Layer 6 of a small transformer language model trained on English Wikipedia (11 layers, counted from 0, width 64).
A neuron's activation on a vector x is GELU(weights . x), where the dot is the dot product.

Input weights of the MLP neurons that the questions are about. A number n stands for (n - 128) times 0.0075.
n5: 167, 106, 154, 147, 121, 104, 155, 169, 133, 182, 138, 118, 154, 150, 162, 134, 102, 131, 217, 66, 126, 153, 137, 172, 113, 84, 140, 235, 78, 104, 163, 127, 105, 38, 198, 122, 62, 74, 93, 204, 74, 90, 153, 80, 112, 109, 116, 209, 118, 78, 134, 206, 129, 166, 150, 178, 160, 193, 76, 123, 102, 149, 179, 109
n11: 134, 137, 152, 117, 90, 109, 88, 141, 202, 108, 95, 151, 71, 168, 134, 167, 100, 136, 158, 117, 140, 142, 147, 160, 124, 150, 121, 164, 93, 115, 115, 133, 48, 128, 178, 159, 114, 124, 111, 174, 102, 187, 157, 217, 164, 102, 107, 132, 105, 153, 145, 103, 145, 147, 135, 155, 159, 142, 160, 151, 192, 144, 208, 112
n31: 89, 175, 152, 174, 133, 149, 79, 181, 166, 146, 75, 140, 127, 166, 143, 124, 127, 88, 87, 140, 79, 159, 95, 96, 132, 102, 158, 160, 97, 171, 160, 115, 164, 94, 115, 102, 127, 206, 194, 108, 138, 121, 152, 131, 94, 72, 120, 112, 98, 149, 129, 209, 149, 144, 126, 143, 110, 117, 153, 98, 103, 136, 148, 116
n40: 142, 143, 124, 142, 151, 134, 164, 134, 133, 134, 146, 118, 119, 133, 106, 133, 148, 142, 152, 121, 138, 175, 135, 133, 113, 98, 130, 114, 111, 90, 141, 126, 128, 107, 99, 146, 123, 137, 165, 128, 118, 136, 124, 146, 101, 137, 109, 148, 118, 159, 187, 113, 110, 111, 158, 128, 139, 109, 136, 110, 139, 147, 94, 116
n43: 210, 48, 123, 99, 109, 101, 95, 161, 142, 176, 157, 73, 119, 189, 179, 78, 94, 111, 94, 135, 186, 126, 97, 167, 187, 52, 178, 177, 93, 88, 68, 61, 68, 133, 214, 159, 158, 146, 87, 146, 178, 122, 131, 128, 157, 120, 103, 127, 211, 156, 152, 181, 167, 161, 132, 164, 147, 149, 107, 120, 105, 73, 125, 84
n67: 79, 152, 138, 106, 78, 134, 113, 131, 132, 170, 150, 117, 103, 132, 163, 122, 127, 163, 136, 133, 156, 124, 127, 127, 68, 99, 183, 137, 127, 123, 124, 77, 159, 167, 142, 143, 130, 131, 130, 134, 120, 127, 165, 110, 121, 123, 138, 118, 122, 121, 133, 181, 160, 173, 84, 156, 82, 110, 150, 112, 119, 123, 137, 106
n72: 181, 123, 126, 146, 200, 103, 127, 106, 111, 101, 75, 130, 115, 131, 123, 112, 98, 80, 92, 108, 110, 181, 128, 171, 212, 131, 103, 118, 97, 112, 150, 144, 108, 52, 171, 168, 129, 107, 88, 124, 121, 134, 78, 138, 158, 110, 123, 167, 139, 174, 157, 88, 96, 134, 164, 119, 157, 149, 116, 128, 154, 140, 120, 152
n73: 151, 110, 159, 95, 127, 126, 78, 130, 144, 134, 131, 89, 159, 153, 101, 177, 99, 155, 106, 130, 183, 125, 116, 108, 121, 89, 151, 167, 130, 121, 153, 105, 149, 161, 62, 134, 118, 89, 103, 76, 113, 118, 171, 170, 130, 117, 159, 179, 101, 119, 127, 119, 135, 125, 155, 150, 161, 76, 89, 147, 115, 105, 171, 152
n75: 123, 139, 123, 122, 108, 157, 77, 124, 124, 119, 111, 89, 119, 120, 145, 133, 177, 124, 123, 167, 151, 130, 109, 122, 81, 116, 134, 160, 82, 112, 132, 88, 94, 138, 145, 152, 164, 113, 98, 156, 105, 131, 101, 110, 139, 133, 107, 114, 126, 167, 151, 134, 143, 186, 151, 155, 99, 124, 120, 146, 116, 137, 134, 95
n101: 145, 153, 89, 110, 95, 102, 131, 164, 86, 150, 129, 165, 107, 128, 126, 105, 77, 164, 173, 132, 143, 144, 155, 111, 109, 134, 131, 153, 122, 158, 130, 116, 127, 138, 105, 134, 129, 140, 146, 158, 141, 102, 114, 133, 98, 112, 163, 124, 134, 144, 98, 128, 142, 130, 155, 134, 170, 133, 136, 146, 163, 137, 106, 116
n115: 142, 79, 200, 89, 110, 94, 89, 175, 114, 89, 101, 177, 134, 148, 65, 82, 179, 130, 112, 180, 214, 132, 142, 106, 53, 141, 139, 149, 37, 151, 97, 135, 70, 70, 132, 242, 129, 137, 115, 111, 27, 98, 173, 109, 152, 133, 16, 176, 168, 145, 128, 155, 149, 127, 140, 140, 119, 152, 85, 141, 102, 64, 170, 67
n123: 97, 179, 162, 107, 105, 99, 134, 115, 151, 202, 121, 145, 82, 113, 72, 68, 166, 148, 127, 112, 166, 116, 98, 158, 148, 141, 135, 184, 118, 146, 138, 145, 110, 42, 126, 161, 123, 74, 61, 174, 124, 60, 131, 87, 81, 56, 24, 185, 105, 171, 189, 131, 191, 140, 126, 149, 158, 133, 102, 136, 103, 162, 143, 88
n125: 140, 121, 175, 103, 124, 89, 106, 87, 143, 145, 105, 166, 156, 173, 98, 113, 136, 148, 146, 81, 159, 126, 134, 116, 130, 126, 121, 135, 115, 123, 137, 130, 103, 110, 109, 141, 108, 104, 52, 177, 112, 149, 138, 109, 133, 127, 84, 158, 150, 124, 150, 133, 129, 147, 130, 138, 113, 154, 139, 152, 118, 89, 145, 117
n126: 141, 90, 97, 128, 87, 103, 89, 152, 119, 216, 114, 138, 122, 110, 84, 179, 88, 96, 145, 123, 212, 201, 121, 126, 79, 104, 53, 98, 159, 126, 165, 134, 70, 128, 168, 104, 143, 184, 74, 98, 196, 111, 204, 152, 92, 114, 142, 74, 119, 198, 103, 50, 198, 153, 160, 153, 113, 134, 77, 116, 146, 106, 150, 80
n130: 72, 111, 145, 180, 88, 105, 108, 140, 89, 131, 129, 120, 143, 79, 123, 100, 32, 134, 138, 118, 106, 166, 136, 137, 87, 111, 130, 126, 101, 128, 142, 135, 159, 136, 172, 165, 123, 101, 84, 140, 166, 117, 98, 105, 173, 130, 95, 100, 129, 132, 125, 122, 135, 151, 136, 70, 134, 160, 148, 137, 146, 152, 128, 121
n145: 121, 178, 93, 162, 146, 178, 185, 115, 102, 124, 153, 129, 149, 115, 69, 131, 88, 152, 151, 115, 68, 121, 136, 138, 113, 146, 108, 91, 167, 180, 160, 131, 154, 166, 80, 105, 115, 139, 174, 132, 159, 168, 85, 149, 53, 107, 200, 86, 171, 96, 73, 119, 117, 100, 119, 100, 163, 136, 158, 116, 161, 168, 121, 138
n152: 138, 123, 136, 114, 93, 125, 100, 203, 141, 95, 45, 142, 135, 64, 175, 155, 154, 150, 148, 200, 203, 136, 136, 135, 92, 116, 139, 84, 114, 87, 100, 146, 128, 34, 42, 135, 203, 138, 127, 137, 105, 54, 148, 104, 137, 104, 107, 154, 120, 127, 131, 140, 196, 118, 200, 136, 166, 139, 147, 132, 130, 101, 109, 138
n155: 104, 106, 121, 156, 86, 113, 113, 147, 151, 129, 126, 132, 165, 118, 139, 161, 112, 90, 125, 86, 134, 90, 126, 88, 125, 155, 156, 185, 153, 127, 156, 123, 120, 100, 72, 109, 133, 130, 154, 129, 119, 104, 153, 184, 103, 122, 114, 134, 117, 117, 91, 157, 185, 179, 115, 124, 122, 133, 124, 136, 120, 123, 124, 105
n158: 176, 151, 136, 147, 160, 147, 84, 136, 161, 121, 140, 81, 140, 140, 126, 134, 153, 164, 139, 152, 139, 114, 127, 109, 152, 79, 133, 123, 139, 108, 152, 154, 114, 133, 162, 143, 128, 93, 131, 105, 75, 141, 126, 158, 165, 145, 71, 124, 151, 131, 162, 128, 169, 121, 125, 134, 120, 172, 113, 108, 119, 94, 171, 103
n162: 200, 77, 143, 137, 139, 117, 123, 159, 125, 115, 133, 152, 120, 90, 134, 117, 94, 149, 176, 99, 127, 152, 132, 129, 157, 162, 149, 116, 100, 95, 142, 143, 176, 135, 115, 152, 130, 150, 122, 118, 98, 113, 95, 181, 189, 86, 101, 113, 70, 130, 153, 178, 112, 174, 124, 146, 98, 100, 112, 162, 165, 172, 106, 74
n180: 80, 162, 143, 136, 141, 159, 164, 125, 98, 145, 99, 113, 93, 126, 149, 89, 66, 145, 74, 136, 111, 172, 104, 160, 123, 86, 142, 95, 76, 137, 146, 146, 146, 117, 144, 149, 136, 128, 101, 140, 121, 121, 112, 92, 145, 130, 133, 168, 148, 170, 164, 121, 138, 143, 121, 119, 120, 143, 151, 102, 167, 115, 129, 139
n190: 174, 114, 110, 74, 127, 125, 70, 141, 150, 126, 148, 120, 136, 134, 108, 102, 128, 139, 136, 153, 169, 162, 138, 98, 115, 138, 146, 130, 129, 102, 164, 152, 82, 127, 83, 148, 130, 139, 124, 132, 154, 53, 136, 129, 105, 162, 114, 156, 149, 159, 184, 134, 135, 143, 114, 106, 158, 125, 174, 130, 128, 112, 108, 114
n221: 133, 165, 151, 139, 154, 129, 99, 112, 81, 154, 146, 124, 140, 146, 76, 99, 106, 67, 176, 95, 126, 119, 186, 199, 189, 103, 142, 133, 86, 117, 116, 82, 152, 89, 77, 152, 83, 67, 174, 97, 173, 143, 118, 101, 118, 106, 95, 134, 116, 125, 184, 158, 178, 183, 50, 103, 134, 202, 95, 131, 127, 146, 148, 51
n222: 143, 138, 108, 85, 84, 118, 119, 194, 169, 171, 87, 161, 116, 103, 117, 64, 134, 156, 144, 103, 190, 160, 168, 193, 131, 123, 139, 143, 151, 99, 140, 95, 85, 87, 128, 150, 150, 108, 111, 181, 97, 58, 131, 111, 110, 133, 80, 183, 101, 170, 156, 164, 120, 180, 135, 113, 132, 130, 79, 132, 47, 145, 134, 194
n226: 115, 78, 112, 92, 151, 95, 184, 188, 115, 179, 175, 148, 134, 53, 103, 139, 168, 145, 154, 143, 169, 93, 70, 76, 115, 143, 146, 121, 56, 94, 119, 66, 96, 142, 206, 120, 81, 209, 105, 122, 187, 194, 149, 147, 114, 142, 113, 122, 85, 140, 113, 99, 133, 167, 249, 213, 76, 133, 37, 170, 179, 14, 132, 125
n230: 110, 132, 146, 117, 108, 111, 130, 98, 165, 137, 117, 167, 114, 156, 166, 120, 110, 125, 134, 113, 123, 133, 150, 124, 139, 137, 125, 151, 84, 113, 78, 109, 113, 140, 107, 181, 171, 117, 159, 150, 123, 66, 144, 111, 116, 136, 155, 134, 136, 145, 102, 97, 139, 122, 171, 126, 118, 94, 102, 139, 118, 122, 106, 112
n237: 136, 97, 101, 118, 86, 128, 116, 119, 138, 117, 110, 127, 172, 163, 149, 170, 180, 89, 114, 132, 119, 117, 101, 133, 99, 118, 118, 165, 148, 171, 126, 90, 83, 148, 117, 98, 122, 105, 154, 73, 128, 105, 146, 130, 58, 142, 125, 140, 158, 127, 106, 124, 133, 126, 138, 123, 157, 104, 138, 146, 40, 96, 179, 134
n253: 137, 124, 111, 101, 89, 142, 143, 174, 100, 139, 134, 139, 121, 145, 117, 130, 130, 116, 57, 109, 144, 184, 185, 105, 140, 181, 120, 126, 117, 107, 93, 134, 98, 115, 114, 155, 103, 164, 122, 115, 180, 129, 165, 175, 141, 120, 148, 124, 120, 146, 85, 145, 130, 100, 142, 142, 107, 107, 175, 159, 89, 117, 113, 167

Each question shows a token from some text and the vector x that enters the MLP there. A number n stands for (n - 128) times 0.036.

" ": 128, 112, 145, 144, 120, 114, 103, 125, 99, 95, 127, 137, 106, 152, 91, 98, 140, 195, 123, 139, 131, 153, 125, 129, 85, 130, 62, 92, 118, 95, 98, 156, 145, 138, 150, 121, 144, 146, 118, 138, 170, 105, 152, 124, 111, 129, 139, 119, 107, 61, 154, 86, 126, 133, 177, 143, 167, 135, 136, 83, 147, 175, 80, 111
The neuron with the highest activation: n126

"a": 85, 148, 124, 134, 126, 139, 92, 125, 125, 85, 141, 142, 187, 192, 105, 109, 173, 111, 122, 126, 101, 101, 79, 149, 145, 155, 90, 109, 135, 166, 153, 133, 134, 141, 136, 92, 155, 142, 124, 122, 166, 117, 124, 145, 101, 135, 97, 133, 150, 21, 107, 135, 151, 154, 128, 95, 137, 135, 130, 124, 118, 122, 152, 144
The neuron with the highest activation: n237

"6": 104, 135, 114, 145, 110, 131, 119, 132, 107, 107, 132, 133, 185, 128, 117, 86, 183, 138, 169, 118, 97, 85, 135, 97, 123, 161, 110, 141, 146, 96, 121, 125, 156, 154, 135, 92, 159, 169, 140, 161, 134, 133, 149, 178, 121, 115, 95, 116, 119, 35, 141, 139, 129, 164, 156, 104, 146, 124, 124, 122, 87, 158, 98, 92
The most active neuron and its activation: n155, at about 3.4

",": 150, 137, 128, 120, 144, 127, 130, 108, 114, 98, 143, 132, 145, 152, 85, 106, 142, 175, 129, 143, 104, 159, 145, 146, 130, 135, 102, 103, 108, 108, 108, 180, 129, 124, 144, 101, 156, 169, 146, 159, 117, 159, 100, 100, 169, 162, 146, 144, 106, 119, 167, 66, 104, 139, 152, 125, 143, 151, 143, 104, 160, 193, 73, 115
The neuron with the highest activation: n72

"200": 109, 102, 159, 137, 129, 132, 152, 126, 105, 127, 164, 140, 147, 163, 95, 108, 140, 136, 136, 150, 97, 134, 131, 150, 124, 166, 104, 135, 113, 66, 89, 149, 144, 178, 135, 127, 186, 146, 95, 145, 160, 111, 136, 148, 151, 136, 126, 106, 92, 65, 144, 107, 131, 156, 177, 85, 179, 115, 129, 128, 110, 128, 112, 81
The neuron with the highest activation: n130

"|": 136, 115, 146, 142, 107, 112, 67, 124, 123, 101, 125, 135, 136, 189, 123, 112, 187, 167, 98, 137, 122, 114, 96, 158, 120, 129, 106, 152, 117, 108, 87, 166, 111, 142, 123, 130, 186, 159, 79, 165, 125, 94, 144, 150, 170, 149, 96, 150, 108, 116, 150, 122, 132, 184, 144, 116, 125, 135, 103, 101, 113, 117, 113, 137
The neuron with the highest activation: n115

"12": 128, 116, 140, 129, 162, 140, 158, 137, 107, 119, 153, 111, 139, 127, 86, 89, 153, 165, 156, 121, 111, 165, 121, 148, 157, 133, 88, 90, 115, 73, 120, 149, 166, 155, 129, 127, 138, 155, 116, 138, 161, 112, 123, 140, 156, 136, 129, 158, 76, 104, 148, 104, 95, 161, 171, 101, 154, 108, 165, 108, 138, 192, 90, 108
The three highest activations, in order: n162, n40, n72

" pri": 107, 158, 129, 158, 137, 125, 158, 95, 118, 118, 103, 152, 114, 190, 86, 141, 145, 157, 88, 121, 118, 125, 138, 108, 114, 167, 105, 124, 78, 136, 127, 166, 137, 174, 119, 132, 170, 159, 116, 141, 89, 87, 136, 166, 117, 149, 151, 139, 145, 46, 138, 101, 135, 144, 100, 146, 123, 133, 101, 108, 100, 108, 109, 161
The three highest activations, in order: n230, n145, n115

" |": 133, 129, 150, 150, 108, 113, 66, 115, 122, 94, 118, 130, 140, 190, 106, 95, 191, 171, 102, 141, 116, 106, 91, 157, 113, 130, 102, 148, 108, 109, 96, 160, 116, 137, 131, 120, 192, 143, 98, 153, 121, 106, 135, 147, 155, 148, 97, 163, 96, 102, 137, 108, 137, 184, 142, 112, 128, 139, 108, 104, 112, 135, 116, 136
The neuron with the highest activation: n115

" at": 123, 153, 127, 136, 110, 150, 114, 128, 117, 81, 129, 120, 139, 207, 73, 101, 162, 164, 116, 120, 119, 81, 128, 169, 113, 143, 92, 129, 111, 110, 116, 151, 98, 107, 153, 117, 190, 171, 138, 164, 143, 133, 124, 152, 148, 121, 131, 164, 98, 103, 121, 119, 128, 179, 122, 123, 127, 107, 151, 117, 126, 123, 135, 128
The neuron with the highest activation: n11

" Episode": 100, 120, 111, 194, 125, 133, 111, 132, 131, 116, 141, 117, 161, 152, 65, 102, 118, 182, 109, 137, 128, 115, 142, 166, 132, 118, 131, 96, 127, 115, 120, 174, 140, 128, 124, 109, 156, 135, 98, 169, 95, 113, 132, 153, 143, 144, 158, 104, 91, 105, 164, 95, 113, 143, 85, 59, 146, 138, 92, 96, 145, 120, 96, 143
The neuron with the highest activation: n130

" won": 111, 126, 162, 152, 106, 111, 112, 100, 105, 95, 124, 124, 136, 201, 76, 114, 169, 169, 119, 119, 122, 88, 117, 145, 118, 128, 82, 104, 116, 103, 136, 147, 128, 111, 149, 116, 176, 154, 105, 161, 145, 106, 141, 153, 153, 147, 99, 151, 94, 100, 133, 100, 161, 174, 87, 107, 130, 130, 146, 118, 117, 126, 91, 132
The neuron with the highest activation: n125

"4": 96, 155, 122, 125, 125, 153, 117, 93, 118, 113, 132, 107, 116, 174, 118, 113, 175, 170, 149, 153, 114, 127, 151, 130, 114, 122, 58, 80, 111, 99, 118, 152, 167, 135, 140, 112, 124, 145, 154, 142, 142, 115, 111, 112, 110, 147, 134, 151, 114, 88, 175, 89, 114, 152, 117, 119, 147, 154, 115, 75, 89, 147, 64, 129
The neuron with the highest activation: n40

"7": 77, 124, 141, 122, 113, 138, 100, 112, 127, 118, 143, 112, 139, 165, 97, 118, 170, 184, 128, 153, 109, 123, 156, 116, 113, 112, 70, 105, 140, 96, 124, 161, 173, 153, 145, 104, 135, 177, 128, 151, 135, 114, 126, 141, 153, 139, 96, 117, 100, 95, 172, 95, 115, 176, 127, 136, 167, 121, 110, 91, 101, 138, 77, 109
The neuron with the highest activation: n40

"8": 123, 131, 123, 135, 151, 134, 150, 148, 121, 91, 141, 103, 129, 119, 76, 95, 146, 181, 138, 125, 113, 158, 121, 147, 139, 121, 97, 100, 104, 90, 134, 146, 176, 140, 124, 122, 168, 158, 121, 133, 154, 109, 107, 146, 170, 143, 100, 139, 78, 83, 151, 121, 85, 166, 151, 99, 173, 101, 169, 102, 122, 168, 95, 124
Which two neurons fire most, strongest first? n162, n40

"s": 93, 147, 122, 119, 123, 119, 74, 112, 111, 73, 147, 146, 168, 164, 100, 85, 183, 150, 147, 120, 106, 84, 128, 131, 126, 135, 97, 95, 115, 119, 153, 159, 151, 112, 141, 112, 133, 161, 130, 163, 161, 90, 88, 138, 125, 159, 114, 162, 115, 63, 137, 133, 136, 173, 109, 117, 134, 136, 126, 103, 150, 134, 101, 142
The most active neuron and its activation: n190, at about 1.8

" [": 126, 119, 143, 162, 110, 116, 116, 113, 115, 86, 107, 161, 134, 142, 112, 111, 196, 184, 141, 140, 96, 90, 99, 107, 132, 165, 109, 125, 110, 116, 104, 162, 139, 123, 140, 94, 122, 182, 113, 182, 164, 123, 143, 139, 126, 139, 185, 132, 101, 87, 137, 108, 125, 165, 117, 138, 134, 160, 122, 111, 120, 113, 84, 144
The neuron with the highest activation: n226

" occas": 102, 139, 115, 149, 112, 78, 147, 117, 132, 96, 112, 147, 103, 179, 84, 109, 144, 198, 120, 99, 113, 122, 150, 129, 140, 149, 83, 106, 115, 131, 163, 154, 117, 178, 110, 136, 136, 156, 131, 149, 149, 109, 142, 136, 112, 173, 79, 139, 107, 64, 143, 130, 133, 200, 151, 127, 131, 122, 136, 124, 121, 159, 81, 126
The neuron with the highest activation: n125

" World": 76, 144, 125, 95, 124, 153, 137, 113, 128, 108, 144, 110, 108, 155, 72, 131, 172, 147, 111, 160, 132, 142, 115, 174, 138, 149, 116, 125, 107, 103, 128, 143, 145, 190, 111, 146, 140, 169, 142, 139, 153, 105, 97, 169, 107, 139, 201, 160, 122, 83, 121, 119, 114, 168, 106, 144, 131, 85, 72, 89, 114, 143, 124, 121
The most active neuron and its activation: n145, at about 3.2

"ell": 99, 139, 126, 184, 130, 117, 114, 120, 138, 139, 91, 151, 192, 154, 77, 117, 107, 153, 122, 144, 97, 111, 107, 150, 147, 119, 87, 99, 91, 105, 141, 168, 177, 175, 147, 156, 148, 128, 93, 138, 162, 95, 108, 143, 150, 121, 143, 135, 121, 138, 128, 96, 132, 140, 154, 53, 161, 124, 143, 115, 147, 138, 118, 152
The most active neuron and its activation: n130, at about 5.5

"ere": 130, 149, 110, 151, 124, 106, 130, 147, 135, 94, 126, 120, 185, 206, 88, 138, 202, 122, 101, 135, 99, 106, 104, 119, 143, 136, 78, 95, 129, 137, 166, 135, 137, 120, 133, 104, 166, 124, 144, 151, 172, 100, 134, 137, 102, 140, 118, 137, 117, 64, 119, 125, 124, 159, 128, 108, 151, 137, 118, 149, 96, 120, 112, 164
The neuron with the highest activation: n237

"real": 112, 136, 150, 138, 125, 172, 152, 106, 145, 139, 161, 110, 170, 184, 79, 125, 153, 144, 108, 147, 143, 124, 122, 149, 153, 124, 111, 123, 115, 112, 97, 140, 151, 199, 105, 153, 142, 157, 149, 98, 134, 105, 132, 153, 125, 140, 179, 139, 113, 83, 109, 138, 128, 201, 120, 96, 157, 79, 87, 121, 115, 143, 139, 118
The three highest activations, in order: n73, n145, n230

" had": 120, 126, 143, 150, 101, 139, 114, 117, 145, 108, 135, 136, 139, 168, 77, 101, 165, 194, 127, 132, 107, 87, 134, 164, 123, 121, 91, 126, 102, 94, 143, 151, 107, 132, 154, 123, 172, 139, 110, 168, 128, 104, 154, 154, 135, 154, 104, 173, 82, 112, 142, 97, 144, 186, 132, 134, 138, 155, 118, 109, 112, 154, 126, 166
The three highest activations, in order: n222, n123, n11

"ason": 101, 117, 116, 165, 105, 104, 103, 132, 116, 105, 145, 109, 222, 186, 74, 130, 157, 118, 99, 117, 127, 91, 99, 156, 125, 120, 99, 145, 136, 126, 141, 117, 116, 178, 110, 114, 169, 108, 97, 145, 146, 112, 124, 161, 129, 140, 117, 103, 109, 91, 113, 110, 139, 136, 120, 63, 163, 114, 131, 114, 125, 137, 140, 159
The neuron with the highest activation: n237

" In": 100, 120, 127, 151, 77, 129, 113, 97, 122, 87, 138, 139, 150, 169, 117, 112, 139, 192, 127, 125, 115, 126, 102, 162, 102, 119, 102, 111, 85, 117, 96, 144, 133, 109, 147, 116, 213, 151, 124, 197, 133, 105, 141, 122, 158, 145, 122, 143, 100, 84, 125, 107, 148, 151, 121, 92, 142, 130, 126, 146, 122, 126, 125, 147
The three highest activations, in order: n152, n130, n230

" be": 162, 132, 134, 148, 109, 113, 117, 131, 129, 97, 138, 141, 147, 181, 104, 91, 150, 198, 119, 138, 111, 76, 126, 176, 123, 116, 80, 121, 136, 140, 134, 134, 130, 115, 156, 116, 141, 137, 108, 162, 130, 111, 166, 150, 146, 149, 105, 168, 79, 75, 127, 114, 116, 184, 117, 114, 143, 156, 135, 123, 110, 105, 123, 168
The three highest activations, in order: n222, n5, n125

"any": 94, 126, 144, 131, 125, 106, 135, 125, 122, 121, 119, 148, 202, 223, 83, 120, 142, 171, 124, 131, 73, 102, 93, 137, 115, 144, 82, 134, 125, 123, 155, 128, 142, 148, 149, 135, 161, 143, 135, 151, 147, 116, 125, 163, 119, 118, 78, 138, 112, 94, 131, 133, 163, 164, 168, 123, 141, 129, 136, 123, 120, 127, 91, 135
The most active neuron and its activation: n125, at about 2.3

" founded": 102, 119, 143, 149, 128, 130, 111, 101, 115, 97, 143, 122, 151, 211, 86, 112, 174, 184, 116, 125, 114, 88, 139, 148, 116, 124, 110, 126, 129, 108, 104, 159, 142, 105, 149, 125, 172, 150, 109, 166, 141, 100, 123, 136, 144, 155, 73, 142, 92, 114, 150, 76, 146, 181, 122, 116, 132, 131, 117, 118, 119, 118, 104, 125
The three highest activations, in order: n123, n115, n125

" F": 104, 138, 114, 150, 93, 142, 121, 121, 119, 87, 149, 120, 154, 151, 98, 102, 154, 226, 124, 116, 129, 136, 107, 174, 149, 106, 118, 143, 113, 99, 102, 134, 161, 133, 162, 93, 140, 156, 139, 161, 102, 80, 148, 146, 136, 158, 116, 155, 129, 88, 115, 96, 119, 165, 136, 102, 149, 138, 161, 74, 119, 123, 126, 142
The neuron with the highest activation: n222

" which": 136, 150, 144, 121, 113, 111, 102, 104, 134, 105, 138, 136, 148, 200, 87, 96, 163, 170, 130, 126, 94, 110, 119, 143, 98, 130, 89, 130, 138, 91, 117, 144, 133, 108, 148, 115, 156, 142, 133, 162, 153, 84, 152, 133, 143, 163, 128, 164, 103, 63, 171, 132, 149, 186, 135, 160, 135, 149, 121, 113, 108, 146, 135, 142
The neuron with the highest activation: n5

" document": 93, 139, 145, 132, 118, 86, 132, 101, 145, 98, 141, 124, 148, 210, 64, 113, 150, 195, 107, 130, 111, 104, 130, 142, 130, 150, 131, 128, 128, 133, 154, 152, 150, 146, 132, 132, 174, 153, 99, 166, 126, 95, 134, 154, 118, 136, 143, 147, 116, 67, 138, 103, 146, 171, 89, 111, 151, 120, 112, 106, 135, 102, 108, 126
Which two neurons fire most, strongest first? n125, n123

"5": 84, 138, 116, 153, 165, 135, 128, 148, 95, 122, 145, 138, 176, 131, 110, 74, 156, 123, 151, 131, 97, 141, 119, 140, 142, 121, 117, 116, 127, 96, 153, 174, 173, 158, 112, 101, 183, 180, 111, 147, 126, 116, 113, 149, 165, 141, 118, 130, 100, 70, 145, 131, 126, 179, 149, 59, 144, 120, 148, 109, 114, 137, 110, 126
Which two neurons fire most, strongest first? n130, n162

" Ex": 80, 151, 111, 128, 91, 112, 103, 88, 110, 80, 116, 116, 112, 181, 134, 125, 119, 180, 118, 96, 110, 107, 118, 143, 128, 148, 111, 121, 112, 101, 86, 137, 170, 157, 140, 140, 153, 133, 146, 168, 143, 105, 143, 147, 157, 162, 173, 132, 114, 57, 122, 81, 128, 147, 112, 88, 152, 111, 159, 111, 149, 134, 151, 140
Which two neurons fire most, strongest first? n230, n11

" (": 111, 127, 128, 149, 114, 103, 98, 110, 98, 84, 138, 136, 134, 172, 123, 114, 187, 185, 120, 137, 121, 99, 91, 141, 97, 123, 113, 150, 102, 111, 119, 161, 138, 144, 150, 139, 155, 157, 128, 169, 155, 120, 127, 140, 132, 125, 182, 159, 87, 84, 140, 109, 151, 206, 151, 118, 142, 142, 100, 106, 108, 150, 120, 123
The most active neuron and its activation: n75, at about 2.6

" Or": 126, 145, 85, 148, 106, 138, 156, 99, 143, 100, 128, 113, 121, 170, 135, 154, 183, 165, 123, 112, 118, 110, 135, 104, 131, 152, 124, 126, 113, 144, 71, 120, 147, 184, 132, 110, 166, 177, 171, 137, 138, 115, 144, 171, 89, 160, 161, 144, 103, 77, 120, 108, 142, 173, 109, 135, 141, 101, 95, 100, 113, 106, 140, 163
The three highest activations, in order: n237, n145, n230

" st": 146, 156, 81, 153, 133, 106, 124, 131, 131, 128, 119, 111, 168, 186, 95, 114, 178, 139, 161, 113, 131, 96, 125, 137, 146, 122, 121, 148, 166, 105, 117, 178, 140, 167, 141, 121, 149, 138, 141, 175, 99, 94, 133, 171, 92, 129, 179, 156, 132, 85, 143, 133, 110, 180, 138, 147, 124, 131, 151, 88, 111, 102, 125, 157
The neuron with the highest activation: n5

" V": 106, 150, 133, 139, 99, 135, 134, 99, 136, 109, 146, 118, 138, 161, 112, 137, 140, 182, 123, 125, 144, 110, 125, 137, 164, 147, 128, 153, 91, 110, 77, 144, 174, 137, 131, 107, 142, 200, 145, 165, 121, 98, 142, 166, 128, 148, 146, 150, 103, 88, 130, 76, 107, 174, 147, 116, 172, 112, 157, 90, 103, 144, 141, 168
The neuron with the highest activation: n230

"2": 112, 116, 118, 155, 127, 157, 150, 146, 88, 133, 166, 138, 147, 140, 122, 107, 117, 176, 133, 148, 90, 140, 113, 143, 136, 124, 100, 108, 135, 121, 99, 176, 159, 149, 119, 99, 177, 165, 111, 176, 128, 123, 170, 175, 170, 159, 127, 115, 91, 116, 153, 160, 108, 171, 141, 98, 148, 119, 173, 108, 129, 106, 118, 115
The neuron with the highest activation: n162

" the": 132, 122, 132, 149, 121, 115, 106, 112, 124, 111, 144, 126, 137, 219, 62, 110, 149, 163, 110, 155, 119, 112, 139, 154, 140, 129, 104, 140, 98, 107, 74, 126, 119, 153, 143, 144, 169, 165, 134, 164, 135, 116, 149, 178, 166, 137, 138, 148, 92, 65, 141, 111, 128, 166, 141, 122, 126, 125, 115, 132, 125, 144, 126, 135
The neuron with the highest activation: n11

" \"": 125, 106, 148, 170, 128, 141, 113, 123, 100, 98, 127, 137, 139, 192, 103, 113, 155, 194, 115, 121, 113, 98, 92, 164, 113, 148, 115, 144, 117, 116, 109, 147, 150, 147, 151, 116, 126, 152, 127, 197, 154, 119, 133, 120, 166, 149, 188, 162, 92, 83, 149, 112, 138, 155, 138, 124, 133, 135, 125, 113, 117, 91, 139, 152
The neuron with the highest activation: n5